Layer 9 of a small transformer language model trained on English Wikipedia (15 layers, counted from 0, width 128).
A neuron adds its activation times its output weights to the MLP's output. To switch it off is to set its activation to zero at one token and run the rest of the model.

Output weights of the MLP neurons that the questions are about. A number n stands for (n - 128) times 0.0095.
n20: 126, 128, 114, 112, 129, 111, 104, 134, 142, 124, 138, 144, 126, 121, 125, 116, 117, 143, 145, 152, 133, 108, 145, 143, 137, 131, 143, 127, 133, 119, 169, 126, 148, 134, 116, 134, 128, 130, 123, 119, 127, 139, 121, 144, 132, 136, 123, 116, 126, 124, 147, 155, 120, 129, 126, 129, 124, 130, 135, 123, 119, 124, 128, 151, 131, 134, 119, 111, 117, 135, 127, 133, 118, 125, 128, 140, 121, 150, 137, 154, 131, 131, 123, 132, 122, 138, 126, 132, 118, 132, 118, 148, 128, 139, 126, 118, 129, 109, 138, 116, 132, 124, 113, 125, 107, 127, 149, 137, 128, 122, 123, 130, 127, 128, 157, 141, 131, 133, 132, 118, 132, 127, 128, 124, 149, 137, 135, 103
n23: 142, 114, 141, 112, 131, 127, 119, 128, 119, 126, 114, 120, 108, 122, 133, 122, 136, 128, 145, 114, 134, 113, 118, 126, 113, 129, 127, 124, 118, 132, 103, 137, 109, 122, 139, 122, 145, 113, 136, 134, 128, 124, 120, 137, 135, 104, 121, 110, 138, 122, 127, 110, 106, 129, 120, 145, 123, 146, 146, 120, 116, 121, 114, 136, 128, 132, 127, 121, 125, 130, 126, 161, 102, 118, 135, 124, 120, 113, 132, 126, 138, 128, 151, 123, 104, 119, 144, 137, 146, 130, 132, 134, 134, 136, 135, 144, 131, 135, 106, 132, 136, 133, 106, 141, 147, 136, 130, 128, 120, 143, 120, 123, 100, 109, 129, 115, 121, 127, 142, 139, 126, 118, 143, 148, 125, 131, 129, 131
n43: 122, 123, 115, 129, 132, 122, 132, 126, 134, 144, 140, 122, 128, 124, 130, 127, 130, 142, 96, 127, 128, 122, 149, 143, 121, 135, 131, 128, 116, 114, 139, 114, 121, 146, 121, 129, 112, 115, 138, 114, 128, 134, 146, 137, 128, 117, 115, 136, 136, 116, 116, 118, 127, 136, 125, 134, 107, 140, 132, 159, 144, 128, 149, 141, 137, 134, 131, 139, 127, 122, 118, 136, 120, 130, 138, 150, 132, 142, 111, 138, 117, 113, 133, 147, 114, 150, 161, 140, 137, 144, 148, 142, 110, 118, 129, 124, 130, 127, 120, 132, 126, 146, 146, 113, 127, 111, 136, 123, 130, 141, 113, 137, 136, 130, 120, 132, 130, 118, 146, 126, 117, 138, 137, 121, 128, 119, 130, 130
n45: 123, 125, 125, 129, 161, 112, 121, 141, 121, 128, 127, 136, 94, 148, 142, 136, 112, 128, 124, 176, 141, 120, 101, 126, 135, 139, 139, 152, 114, 141, 123, 128, 159, 128, 135, 101, 123, 142, 147, 124, 121, 131, 131, 113, 159, 127, 137, 87, 123, 126, 133, 133, 129, 107, 134, 124, 124, 103, 165, 109, 118, 141, 134, 136, 136, 149, 127, 142, 117, 125, 111, 128, 136, 112, 133, 110, 153, 132, 149, 139, 119, 123, 123, 99, 101, 135, 116, 143, 109, 97, 148, 132, 149, 136, 133, 131, 125, 134, 134, 123, 134, 138, 155, 137, 117, 124, 131, 116, 126, 155, 91, 155, 134, 129, 138, 122, 111, 128, 130, 130, 124, 112, 121, 150, 134, 125, 142, 111
n69: 125, 149, 144, 122, 105, 143, 143, 118, 115, 139, 136, 119, 136, 132, 117, 143, 126, 131, 145, 123, 126, 127, 126, 130, 111, 111, 125, 128, 110, 134, 143, 131, 152, 136, 125, 126, 127, 142, 140, 125, 151, 141, 147, 144, 123, 112, 114, 113, 138, 139, 127, 146, 132, 128, 123, 122, 143, 128, 111, 133, 132, 121, 109, 132, 131, 125, 128, 136, 123, 131, 123, 115, 118, 121, 107, 113, 126, 132, 121, 131, 144, 132, 123, 130, 105, 143, 127, 135, 138, 135, 113, 118, 126, 131, 116, 111, 105, 121, 138, 141, 130, 128, 134, 117, 123, 98, 139, 131, 134, 113, 178, 118, 122, 116, 136, 114, 137, 140, 123, 136, 120, 114, 142, 119, 136, 138, 146, 118
n107: 127, 135, 129, 104, 132, 132, 114, 120, 122, 104, 116, 126, 126, 145, 130, 119, 120, 115, 135, 132, 119, 133, 129, 123, 139, 125, 125, 123, 123, 129, 128, 123, 136, 129, 135, 139, 118, 145, 130, 143, 134, 128, 117, 126, 152, 140, 136, 119, 134, 114, 132, 142, 134, 144, 130, 129, 135, 125, 142, 113, 122, 144, 126, 119, 146, 134, 147, 112, 146, 132, 126, 124, 136, 129, 110, 131, 118, 123, 107, 131, 122, 139, 152, 140, 142, 122, 134, 140, 136, 112, 142, 116, 124, 119, 123, 105, 124, 123, 127, 137, 148, 135, 114, 120, 127, 111, 125, 121, 131, 109, 148, 135, 141, 143, 149, 121, 140, 132, 137, 122, 142, 120, 123, 112, 128, 132, 132, 123
n133: 130, 108, 143, 139, 119, 134, 121, 114, 112, 153, 114, 143, 121, 136, 124, 124, 126, 155, 137, 145, 145, 162, 127, 150, 131, 129, 130, 116, 106, 121, 159, 129, 123, 125, 130, 143, 137, 109, 123, 138, 142, 136, 89, 128, 105, 123, 124, 117, 120, 122, 112, 152, 136, 141, 120, 128, 133, 135, 137, 140, 137, 125, 150, 112, 135, 130, 132, 112, 137, 133, 137, 143, 122, 120, 135, 119, 125, 128, 112, 149, 110, 144, 121, 140, 107, 126, 137, 139, 119, 117, 125, 118, 103, 132, 119, 146, 91, 134, 136, 123, 123, 116, 135, 115, 127, 161, 112, 133, 124, 140, 134, 137, 126, 131, 133, 124, 135, 136, 114, 116, 119, 113, 124, 113, 147, 119, 146, 116
n167: 136, 133, 122, 128, 130, 138, 128, 132, 134, 118, 131, 128, 124, 124, 129, 140, 124, 133, 113, 128, 126, 141, 142, 119, 133, 127, 143, 127, 123, 154, 122, 134, 146, 105, 116, 133, 127, 124, 113, 121, 150, 127, 148, 139, 139, 115, 139, 150, 103, 121, 131, 105, 141, 143, 140, 158, 139, 119, 129, 108, 127, 110, 133, 123, 120, 144, 124, 146, 127, 118, 113, 122, 132, 140, 119, 108, 126, 127, 152, 128, 133, 135, 125, 141, 128, 123, 114, 128, 118, 121, 128, 132, 114, 137, 118, 125, 134, 121, 143, 136, 113, 124, 106, 115, 112, 125, 122, 128, 126, 145, 125, 133, 129, 109, 129, 115, 139, 142, 145, 124, 125, 148, 137, 134, 118, 112, 125, 121
n181: 133, 105, 118, 121, 128, 126, 129, 130, 147, 164, 138, 130, 139, 118, 139, 130, 135, 131, 120, 117, 132, 121, 141, 128, 114, 124, 141, 114, 110, 146, 138, 136, 131, 135, 144, 130, 109, 137, 131, 120, 117, 128, 125, 117, 142, 127, 135, 141, 150, 132, 98, 115, 119, 137, 120, 146, 130, 114, 144, 130, 138, 124, 116, 124, 115, 125, 133, 113, 110, 141, 110, 125, 144, 115, 148, 107, 122, 106, 129, 134, 141, 123, 133, 143, 149, 126, 113, 131, 131, 111, 128, 129, 110, 110, 149, 144, 125, 115, 131, 134, 129, 123, 138, 149, 127, 96, 124, 122, 156, 137, 118, 133, 127, 119, 123, 128, 112, 153, 125, 156, 134, 119, 127, 137, 122, 103, 139, 126
n197: 124, 136, 127, 135, 139, 137, 113, 132, 115, 129, 146, 132, 142, 106, 131, 126, 143, 114, 119, 131, 126, 121, 124, 124, 141, 141, 136, 115, 142, 113, 128, 120, 130, 124, 120, 125, 134, 133, 116, 128, 129, 129, 123, 136, 129, 129, 126, 139, 120, 124, 104, 127, 127, 133, 136, 118, 133, 144, 136, 120, 129, 130, 118, 133, 134, 122, 113, 134, 125, 110, 123, 112, 111, 126, 131, 119, 134, 122, 138, 127, 135, 127, 144, 112, 107, 140, 143, 127, 131, 133, 143, 140, 127, 123, 131, 120, 129, 117, 128, 131, 134, 114, 131, 140, 138, 131, 142, 155, 135, 113, 250, 136, 132, 121, 136, 129, 133, 124, 142, 116, 131, 134, 121, 121, 159, 104, 127, 120
n218: 130, 125, 124, 126, 128, 95, 132, 115, 151, 145, 135, 128, 134, 120, 113, 115, 127, 130, 124, 129, 137, 120, 143, 128, 132, 137, 151, 131, 138, 114, 139, 108, 133, 122, 144, 119, 136, 121, 121, 138, 131, 141, 113, 155, 118, 148, 143, 97, 144, 132, 143, 113, 113, 127, 112, 140, 135, 127, 131, 122, 127, 109, 120, 123, 117, 110, 118, 140, 139, 124, 139, 143, 117, 119, 137, 136, 136, 140, 130, 120, 131, 135, 116, 94, 131, 113, 132, 127, 140, 119, 127, 124, 117, 107, 103, 139, 147, 124, 134, 133, 140, 120, 109, 143, 111, 122, 148, 105, 140, 128, 115, 121, 119, 128, 114, 118, 117, 122, 117, 156, 142, 127, 123, 121, 114, 126, 142, 139
n248: 123, 127, 120, 134, 123, 128, 113, 137, 139, 135, 118, 129, 106, 152, 160, 139, 116, 128, 111, 104, 123, 133, 140, 120, 128, 111, 140, 122, 129, 156, 142, 135, 126, 121, 129, 150, 129, 99, 134, 128, 118, 119, 129, 121, 144, 139, 129, 139, 113, 146, 136, 127, 134, 126, 129, 121, 117, 125, 111, 121, 134, 116, 104, 105, 115, 137, 136, 126, 140, 132, 100, 130, 128, 120, 130, 139, 150, 128, 155, 137, 136, 118, 135, 126, 119, 132, 132, 140, 134, 119, 134, 139, 129, 138, 124, 127, 142, 141, 137, 117, 110, 117, 130, 120, 143, 130, 129, 150, 139, 132, 124, 153, 135, 139, 104, 118, 120, 105, 119, 125, 125, 127, 132, 127, 136, 108, 127, 108
n273: 142, 129, 142, 137, 152, 137, 143, 113, 138, 129, 139, 131, 107, 134, 134, 108, 126, 131, 143, 109, 122, 133, 131, 140, 137, 129, 123, 138, 126, 128, 142, 133, 143, 114, 141, 146, 127, 120, 114, 130, 138, 123, 138, 125, 138, 137, 137, 122, 139, 132, 110, 136, 136, 135, 144, 125, 115, 125, 124, 134, 102, 126, 129, 143, 127, 133, 122, 120, 132, 119, 117, 126, 130, 144, 125, 131, 129, 125, 132, 132, 118, 113, 140, 136, 126, 126, 123, 140, 127, 143, 123, 120, 133, 132, 125, 127, 135, 120, 120, 116, 125, 131, 121, 141, 123, 132, 117, 115, 115, 110, 77, 135, 140, 108, 119, 147, 130, 138, 126, 112, 153, 132, 133, 142, 128, 126, 143, 125
n283: 149, 106, 149, 134, 117, 117, 130, 130, 141, 129, 120, 123, 126, 144, 147, 128, 149, 110, 102, 141, 110, 117, 134, 124, 117, 127, 127, 123, 134, 139, 136, 132, 141, 115, 132, 114, 142, 115, 123, 131, 128, 122, 127, 137, 130, 119, 104, 119, 123, 145, 111, 118, 125, 119, 120, 145, 131, 127, 108, 146, 124, 142, 105, 138, 158, 134, 114, 125, 125, 151, 115, 125, 134, 120, 132, 126, 118, 118, 145, 126, 109, 151, 128, 134, 130, 119, 140, 140, 153, 121, 138, 139, 109, 141, 114, 121, 138, 123, 130, 139, 94, 113, 112, 125, 112, 111, 104, 126, 121, 126, 119, 133, 126, 109, 131, 119, 100, 100, 124, 130, 106, 129, 114, 148, 115, 123, 135, 149
n305: 114, 140, 121, 127, 138, 120, 129, 123, 115, 118, 137, 136, 119, 101, 133, 140, 112, 130, 146, 144, 122, 131, 127, 121, 144, 125, 132, 116, 130, 115, 136, 140, 129, 137, 126, 114, 143, 112, 126, 118, 110, 126, 124, 137, 135, 131, 116, 139, 127, 121, 143, 114, 133, 133, 118, 109, 128, 110, 134, 118, 138, 146, 122, 117, 146, 128, 132, 122, 122, 108, 141, 107, 155, 127, 134, 139, 135, 127, 109, 107, 125, 128, 115, 134, 110, 146, 133, 129, 113, 122, 124, 125, 118, 125, 127, 125, 121, 117, 136, 146, 150, 105, 127, 142, 147, 131, 127, 152, 145, 122, 105, 121, 126, 116, 135, 125, 121, 124, 122, 124, 127, 110, 128, 95, 154, 113, 123, 133
n315: 147, 132, 107, 126, 135, 144, 114, 123, 123, 115, 136, 125, 127, 130, 130, 120, 149, 113, 137, 136, 136, 129, 121, 121, 131, 123, 141, 150, 125, 122, 109, 114, 137, 132, 101, 123, 135, 127, 123, 118, 114, 125, 134, 116, 137, 146, 119, 132, 139, 135, 146, 126, 129, 131, 145, 139, 133, 127, 135, 138, 150, 130, 106, 133, 128, 118, 147, 132, 131, 120, 136, 131, 126, 110, 132, 111, 128, 136, 111, 101, 134, 132, 140, 133, 148, 124, 129, 131, 126, 128, 124, 121, 126, 129, 113, 114, 139, 123, 143, 125, 119, 115, 129, 128, 129, 128, 129, 108, 121, 128, 162, 140, 126, 141, 140, 131, 129, 125, 118, 124, 113, 135, 110, 117, 119, 128, 124, 141

Each question names a token from some text and the token that comes next. It shows the activations a of the neurons there, in the order above. A number n stands for (n - 128) times 0.11.

Then comes g, the gradient of the next token's log-probability with respect to the MLP's output, scaled to length 1. A neuron's effect is roughly proportional to its activation times (output weights . g). A number n stands for (n - 128) times 0.0032.

"\" ", then "stand"
a: 127, 126, 128, 130, 131, 125, 121, 134, 129, 121, 128, 129, 138, 129, 129, 129
g: 158, 163, 155, 164, 78, 177, 86, 84, 157, 123, 110, 129, 109, 116, 180, 116, 125, 179, 139, 126, 156, 127, 122, 124, 161, 157, 127, 142, 99, 141, 112, 89, 155, 97, 149, 186, 130, 146, 100, 93, 172, 137, 108, 110, 139, 144, 165, 136, 95, 167, 142, 133, 59, 149, 146, 102, 142, 104, 104, 162, 157, 168, 69, 141, 114, 115, 180, 90, 148, 116, 63, 153, 132, 119, 127, 88, 151, 170, 138, 96, 146, 156, 153, 157, 124, 125, 130, 161, 142, 113, 122, 155, 141, 159, 148, 113, 153, 150, 175, 144, 149, 122, 117, 128, 160, 113, 90, 102, 152, 105, 116, 131, 167, 100, 144, 88, 160, 110, 88, 92, 160, 132, 119, 89, 120, 114, 139, 129
Which neuron, switched off, lowers the next token's probability most? n273

"ver", then "ro"
a: 116, 128, 127, 127, 125, 118, 128, 130, 128, 119, 123, 127, 126, 125, 127, 113
g: 68, 97, 116, 147, 122, 120, 139, 122, 100, 171, 106, 125, 126, 128, 149, 109, 124, 139, 180, 121, 91, 150, 157, 135, 109, 138, 136, 137, 126, 167, 88, 121, 165, 152, 118, 186, 154, 71, 129, 156, 139, 163, 102, 117, 115, 113, 125, 149, 87, 146, 121, 196, 94, 121, 132, 157, 103, 162, 95, 68, 101, 131, 156, 130, 100, 175, 66, 192, 161, 142, 111, 170, 98, 178, 147, 121, 142, 145, 118, 166, 157, 118, 137, 100, 94, 114, 173, 121, 103, 152, 124, 117, 201, 149, 131, 129, 164, 153, 113, 87, 139, 144, 133, 126, 159, 175, 128, 139, 127, 140, 137, 132, 161, 143, 89, 118, 131, 117, 82, 86, 122, 122, 153, 151, 105, 127, 121, 127
Which two neurons, each switched off alone, lower its probability most, in order? n315, n107

"and ", then "three "
a: 129, 128, 156, 129, 129, 124, 127, 130, 134, 119, 129, 122, 129, 130, 137, 125
g: 107, 106, 124, 108, 126, 143, 170, 106, 158, 141, 102, 118, 146, 161, 138, 138, 141, 143, 83, 82, 115, 154, 137, 124, 99, 141, 83, 97, 142, 143, 111, 95, 118, 154, 106, 156, 137, 64, 134, 117, 100, 113, 82, 80, 130, 131, 119, 126, 132, 172, 119, 152, 181, 90, 161, 110, 104, 129, 168, 99, 158, 169, 107, 151, 160, 124, 131, 151, 176, 75, 154, 124, 129, 171, 63, 92, 158, 113, 141, 150, 87, 127, 160, 131, 146, 133, 126, 186, 202, 137, 176, 110, 130, 119, 98, 98, 102, 115, 112, 156, 103, 133, 130, 123, 137, 119, 187, 134, 148, 160, 131, 111, 120, 125, 176, 186, 149, 94, 130, 127, 152, 127, 105, 121, 88, 159, 133, 149
Which neuron, switched off, lowers the next token's probability most? n43

"Latin ", then "name "
a: 126, 128, 129, 127, 128, 128, 130, 128, 124, 119, 132, 136, 129, 127, 128, 126
g: 105, 143, 146, 129, 119, 103, 160, 134, 173, 86, 111, 145, 122, 120, 142, 113, 147, 180, 139, 102, 143, 143, 130, 155, 89, 127, 96, 124, 60, 157, 94, 108, 132, 123, 131, 142, 91, 63, 133, 112, 134, 134, 118, 139, 116, 128, 148, 135, 184, 145, 96, 166, 149, 88, 137, 184, 86, 132, 80, 161, 131, 136, 123, 166, 108, 96, 75, 102, 152, 123, 145, 96, 147, 121, 161, 94, 124, 126, 160, 104, 232, 141, 123, 135, 99, 112, 195, 160, 160, 142, 138, 138, 94, 112, 126, 164, 124, 143, 168, 159, 128, 162, 140, 78, 95, 166, 151, 110, 137, 99, 128, 116, 171, 129, 123, 151, 150, 141, 146, 151, 98, 111, 123, 103, 111, 110, 130, 119
Which neuron, switched off, lowers the next token's probability most? n197

", ", then "Ag"
a: 128, 126, 130, 130, 124, 122, 135, 128, 128, 116, 128, 104, 137, 118, 129, 128
g: 141, 108, 169, 70, 128, 89, 193, 108, 122, 116, 110, 157, 140, 95, 106, 86, 146, 159, 119, 135, 129, 133, 148, 98, 140, 169, 115, 102, 143, 133, 98, 89, 99, 125, 78, 130, 103, 156, 127, 197, 134, 182, 133, 111, 128, 132, 121, 112, 176, 134, 131, 185, 128, 119, 116, 188, 115, 113, 152, 154, 146, 101, 117, 146, 79, 132, 154, 109, 76, 110, 124, 120, 135, 177, 138, 99, 95, 126, 94, 126, 97, 142, 129, 123, 196, 118, 73, 136, 114, 155, 136, 151, 173, 88, 110, 136, 131, 62, 140, 108, 141, 136, 145, 117, 154, 137, 137, 125, 132, 126, 126, 109, 118, 162, 115, 152, 138, 111, 191, 95, 184, 130, 101, 92, 121, 125, 106, 106
Which two neurons, each switched off alone, lower its probability most, in order? n248, n283

"61 ", then "c"
a: 132, 131, 128, 128, 128, 128, 124, 128, 129, 123, 131, 126, 128, 129, 126, 127
g: 143, 86, 134, 127, 162, 136, 186, 133, 132, 166, 162, 135, 148, 63, 73, 129, 96, 97, 144, 159, 157, 121, 167, 91, 125, 104, 122, 125, 129, 96, 172, 175, 113, 92, 75, 132, 137, 104, 111, 148, 86, 177, 114, 120, 149, 109, 156, 137, 122, 172, 169, 153, 116, 66, 131, 102, 123, 108, 178, 116, 127, 151, 144, 116, 151, 132, 124, 129, 124, 131, 125, 85, 78, 126, 116, 145, 121, 104, 147, 169, 114, 122, 119, 140, 184, 137, 150, 101, 140, 115, 89, 55, 136, 129, 136, 104, 161, 105, 160, 102, 135, 157, 94, 137, 89, 112, 137, 136, 127, 102, 107, 105, 101, 91, 147, 140, 153, 94, 121, 180, 107, 121, 166, 127, 170, 125, 79, 141
Which neuron, switched off, lowers the next token's probability most? n20

"is ", then "of "
a: 127, 131, 126, 129, 125, 128, 130, 129, 128, 120, 132, 132, 125, 125, 129, 110
g: 93, 99, 101, 141, 190, 145, 148, 101, 114, 144, 90, 128, 150, 119, 130, 137, 96, 165, 179, 108, 137, 146, 128, 141, 116, 83, 135, 114, 86, 103, 216, 116, 84, 181, 171, 93, 120, 87, 162, 79, 99, 132, 169, 144, 151, 125, 117, 134, 153, 92, 117, 148, 152, 83, 72, 148, 147, 161, 85, 95, 128, 106, 118, 139, 129, 118, 138, 123, 114, 149, 109, 97, 133, 101, 160, 134, 131, 120, 124, 152, 166, 115, 161, 132, 170, 155, 112, 157, 99, 168, 158, 128, 97, 89, 111, 101, 117, 140, 122, 112, 156, 141, 138, 94, 159, 100, 146, 103, 149, 112, 124, 115, 119, 148, 95, 123, 100, 138, 188, 116, 106, 106, 163, 62, 137, 102, 139, 128
Which neuron, switched off, lowers the next token's probability most? n315

"ring ", then "where "
a: 129, 127, 126, 130, 128, 128, 125, 127, 130, 122, 129, 132, 134, 124, 128, 92
g: 127, 94, 106, 158, 139, 100, 132, 89, 144, 128, 100, 163, 125, 129, 157, 146, 138, 196, 137, 177, 117, 156, 94, 128, 138, 99, 135, 104, 120, 160, 130, 150, 163, 151, 180, 141, 135, 56, 150, 137, 147, 104, 107, 159, 142, 121, 126, 107, 99, 185, 114, 148, 141, 184, 113, 108, 112, 123, 113, 99, 77, 131, 119, 129, 122, 41, 172, 172, 130, 124, 110, 64, 134, 148, 143, 124, 110, 174, 156, 135, 104, 141, 137, 129, 63, 111, 140, 81, 110, 91, 126, 123, 141, 178, 129, 121, 133, 169, 103, 121, 156, 92, 119, 165, 135, 123, 107, 176, 152, 113, 155, 153, 122, 108, 103, 136, 122, 103, 115, 99, 176, 111, 137, 151, 153, 123, 148, 101
Which neuron, switched off, lowers the next token's probability most? n315

"Green ", then "Moun"
a: 104, 124, 128, 127, 125, 129, 130, 137, 128, 123, 124, 129, 129, 132, 132, 128
g: 105, 102, 104, 129, 160, 85, 175, 155, 116, 57, 67, 85, 137, 138, 169, 157, 110, 80, 128, 165, 134, 97, 127, 108, 119, 79, 153, 144, 126, 143, 99, 126, 124, 132, 146, 124, 172, 109, 100, 169, 118, 119, 111, 118, 155, 150, 99, 119, 81, 128, 102, 121, 146, 178, 108, 146, 183, 145, 129, 123, 136, 81, 116, 91, 166, 103, 148, 104, 124, 135, 96, 135, 138, 92, 158, 117, 91, 139, 157, 131, 94, 127, 154, 153, 150, 148, 67, 122, 107, 153, 161, 159, 150, 106, 132, 123, 154, 130, 113, 155, 123, 140, 156, 161, 144, 67, 138, 105, 148, 170, 130, 141, 118, 131, 107, 197, 118, 149, 138, 148, 102, 165, 127, 155, 114, 115, 184, 87
Which neuron, switched off, lowers the next token's probability most? n20

"29 ", then "|"
a: 132, 129, 129, 133, 131, 121, 126, 132, 127, 122, 132, 125, 128, 104, 130, 126
g: 78, 121, 128, 158, 93, 165, 155, 84, 151, 125, 102, 165, 136, 156, 127, 142, 142, 144, 145, 112, 63, 137, 109, 151, 143, 139, 99, 152, 110, 169, 124, 155, 139, 170, 100, 111, 83, 140, 151, 172, 166, 137, 117, 110, 146, 134, 145, 126, 99, 162, 169, 121, 103, 119, 57, 155, 117, 121, 109, 148, 84, 117, 175, 106, 83, 155, 127, 123, 180, 130, 120, 135, 142, 166, 108, 89, 162, 134, 177, 124, 148, 113, 76, 73, 126, 64, 93, 123, 129, 119, 128, 103, 165, 150, 125, 124, 113, 118, 83, 139, 129, 104, 149, 120, 86, 141, 130, 145, 80, 145, 113, 100, 102, 155, 133, 118, 91, 160, 127, 175, 178, 95, 142, 97, 89, 136, 126, 118
Which neuron, switched off, lowers the next token's probability most? n283

"\n\n", then "R"
a: 128, 127, 128, 128, 128, 128, 128, 127, 129, 117, 129, 121, 128, 130, 128, 127
g: 119, 99, 146, 96, 80, 132, 138, 157, 161, 154, 154, 134, 156, 164, 93, 163, 125, 103, 101, 165, 112, 94, 114, 122, 156, 133, 168, 146, 106, 134, 114, 95, 86, 132, 81, 117, 104, 143, 128, 108, 126, 121, 168, 85, 95, 124, 128, 141, 136, 158, 137, 157, 119, 115, 83, 123, 168, 120, 131, 196, 109, 125, 174, 172, 126, 125, 131, 104, 124, 70, 116, 145, 106, 113, 171, 127, 123, 116, 111, 88, 98, 101, 143, 117, 160, 145, 114, 169, 102, 104, 167, 159, 99, 72, 145, 124, 137, 78, 129, 102, 148, 114, 160, 134, 181, 127, 79, 167, 135, 187, 100, 100, 139, 135, 141, 152, 113, 153, 109, 134, 140, 111, 91, 91, 55, 106, 107, 101
Which neuron, switched off, lowers the next token's probability most? n197

"ers ", then "are "
a: 129, 127, 126, 126, 126, 128, 128, 128, 133, 120, 125, 119, 140, 128, 128, 113
g: 120, 109, 134, 101, 66, 145, 153, 157, 96, 128, 136, 84, 111, 159, 168, 135, 140, 105, 123, 157, 101, 120, 128, 90, 138, 171, 138, 111, 45, 128, 112, 125, 159, 83, 136, 120, 142, 110, 101, 117, 146, 97, 142, 165, 181, 101, 143, 145, 80, 117, 104, 147, 147, 103, 144, 140, 130, 87, 139, 181, 168, 122, 132, 87, 124, 120, 135, 98, 135, 132, 150, 164, 171, 175, 134, 156, 153, 126, 127, 70, 87, 141, 142, 136, 151, 172, 148, 130, 137, 137, 160, 109, 139, 127, 133, 115, 145, 127, 154, 158, 87, 129, 142, 85, 127, 197, 141, 139, 104, 139, 134, 180, 134, 71, 106, 90, 153, 134, 124, 93, 150, 115, 166, 79, 171, 93, 125, 115
Which neuron, switched off, raises the next token's probability most? n248

"t ", then "stro"
a: 125, 128, 131, 127, 124, 128, 123, 125, 130, 121, 129, 135, 130, 127, 137, 118
g: 143, 138, 96, 141, 114, 142, 144, 76, 85, 125, 213, 135, 98, 139, 163, 132, 146, 84, 122, 116, 144, 118, 115, 118, 100, 112, 160, 117, 150, 113, 132, 120, 96, 147, 134, 168, 91, 114, 94, 46, 118, 135, 85, 123, 134, 162, 144, 152, 141, 98, 163, 148, 144, 131, 119, 115, 134, 69, 141, 156, 182, 145, 95, 140, 129, 133, 87, 156, 90, 72, 130, 120, 146, 101, 120, 118, 132, 138, 84, 103, 136, 159, 156, 135, 150, 113, 149, 135, 143, 132, 150, 132, 93, 142, 150, 161, 124, 130, 134, 122, 161, 156, 112, 128, 122, 107, 66, 192, 143, 87, 134, 128, 69, 149, 152, 86, 150, 105, 154, 176, 131, 97, 72, 110, 100, 118, 136, 103
Which neuron, switched off, lowers the next token's probability most? n305

", ", then "whose "
a: 132, 126, 142, 130, 124, 126, 138, 126, 127, 117, 128, 123, 137, 130, 126, 125
g: 166, 120, 98, 139, 169, 99, 102, 130, 133, 94, 135, 122, 164, 104, 126, 168, 109, 167, 161, 111, 110, 165, 82, 102, 143, 84, 90, 192, 125, 164, 132, 126, 139, 119, 118, 107, 171, 143, 189, 142, 146, 140, 142, 131, 83, 115, 119, 136, 149, 159, 111, 108, 181, 105, 132, 80, 138, 142, 82, 70, 106, 148, 149, 129, 117, 101, 132, 163, 150, 124, 128, 81, 146, 62, 142, 128, 132, 111, 94, 69, 119, 134, 107, 128, 133, 141, 165, 82, 165, 141, 69, 99, 120, 169, 162, 144, 77, 155, 127, 118, 156, 135, 135, 139, 146, 172, 173, 106, 128, 130, 144, 119, 124, 131, 156, 136, 112, 170, 109, 139, 134, 107, 131, 158, 141, 101, 151, 175
Which neuron, switched off, raises the next token's probability most? n43

"| ", then "$"
a: 127, 130, 131, 130, 150, 123, 128, 127, 131, 126, 127, 132, 125, 127, 127, 124
g: 120, 144, 148, 166, 156, 100, 130, 160, 108, 136, 132, 102, 152, 123, 120, 132, 142, 115, 86, 155, 118, 149, 163, 68, 98, 80, 115, 114, 166, 193, 135, 128, 146, 160, 105, 98, 169, 83, 143, 75, 112, 150, 96, 59, 130, 125, 119, 163, 197, 87, 125, 132, 127, 145, 133, 120, 136, 146, 146, 101, 130, 151, 144, 106, 80, 127, 102, 170, 132, 141, 159, 140, 64, 155, 110, 112, 102, 110, 156, 137, 138, 154, 149, 127, 108, 143, 198, 75, 120, 112, 135, 99, 140, 150, 89, 182, 135, 152, 111, 141, 146, 129, 139, 104, 152, 116, 123, 116, 109, 118, 93, 160, 90, 101, 183, 122, 104, 152, 132, 93, 155, 165, 122, 151, 154, 100, 131, 111
Which neuron, switched off, lowers the next token's probability most? n107

"the ", then "aster"
a: 128, 130, 128, 128, 128, 127, 127, 118, 128, 121, 128, 130, 128, 146, 128, 127
g: 112, 107, 154, 144, 119, 99, 150, 162, 123, 106, 110, 172, 184, 128, 174, 147, 149, 61, 134, 161, 110, 97, 82, 139, 124, 81, 154, 134, 130, 111, 150, 102, 98, 153, 126, 137, 127, 130, 140, 167, 121, 105, 149, 109, 169, 115, 148, 144, 131, 131, 142, 108, 120, 125, 155, 92, 137, 94, 127, 145, 101, 132, 139, 128, 89, 86, 128, 63, 82, 112, 164, 140, 73, 139, 131, 170, 118, 110, 147, 167, 134, 123, 136, 130, 133, 97, 188, 136, 129, 136, 137, 168, 197, 160, 120, 134, 147, 134, 94, 119, 137, 149, 72, 130, 124, 112, 172, 97, 109, 68, 131, 102, 108, 145, 117, 146, 185, 105, 158, 65, 164, 117, 158, 104, 130, 106, 166, 146
Which neuron, switched off, lowers the next token's probability most? n167

"Wal", then "n"
a: 130, 128, 130, 127, 124, 129, 126, 128, 127, 114, 131, 124, 128, 130, 129, 128
g: 80, 176, 69, 137, 111, 181, 168, 151, 118, 168, 118, 124, 160, 131, 84, 158, 128, 120, 119, 131, 103, 119, 146, 149, 164, 98, 141, 144, 155, 83, 110, 166, 79, 89, 129, 134, 180, 144, 141, 87, 150, 104, 114, 87, 95, 138, 146, 155, 120, 125, 66, 142, 123, 109, 119, 114, 88, 145, 133, 126, 148, 129, 175, 162, 159, 178, 141, 100, 146, 165, 117, 115, 127, 113, 115, 111, 84, 149, 166, 180, 82, 118, 124, 142, 145, 138, 138, 121, 192, 120, 154, 125, 136, 151, 163, 166, 103, 122, 162, 172, 90, 131, 138, 115, 120, 135, 125, 117, 134, 93, 114, 125, 147, 136, 163, 127, 124, 169, 123, 123, 141, 150, 78, 137, 147, 199, 113, 160
Which neuron, switched off, lowers the next token's probability most? n248

"in ", then "a "
a: 127, 128, 128, 127, 63, 128, 133, 129, 138, 119, 129, 126, 155, 128, 134, 125
g: 98, 179, 120, 165, 155, 125, 147, 186, 113, 132, 142, 137, 125, 176, 187, 125, 130, 142, 177, 170, 114, 103, 95, 168, 137, 84, 109, 91, 102, 167, 128, 114, 145, 145, 168, 149, 129, 138, 114, 113, 113, 115, 139, 150, 97, 116, 113, 130, 125, 105, 127, 80, 182, 121, 157, 97, 76, 159, 98, 162, 129, 137, 141, 149, 119, 87, 117, 169, 147, 132, 138, 101, 104, 142, 142, 167, 140, 127, 112, 127, 140, 101, 154, 105, 141, 170, 132, 130, 118, 134, 74, 105, 108, 157, 131, 161, 124, 86, 115, 206, 115, 132, 154, 176, 100, 144, 126, 109, 154, 107, 98, 163, 124, 120, 187, 146, 124, 128, 131, 93, 130, 98, 77, 174, 165, 109, 118, 175
Which neuron, switched off, lowers the next token's probability most? n273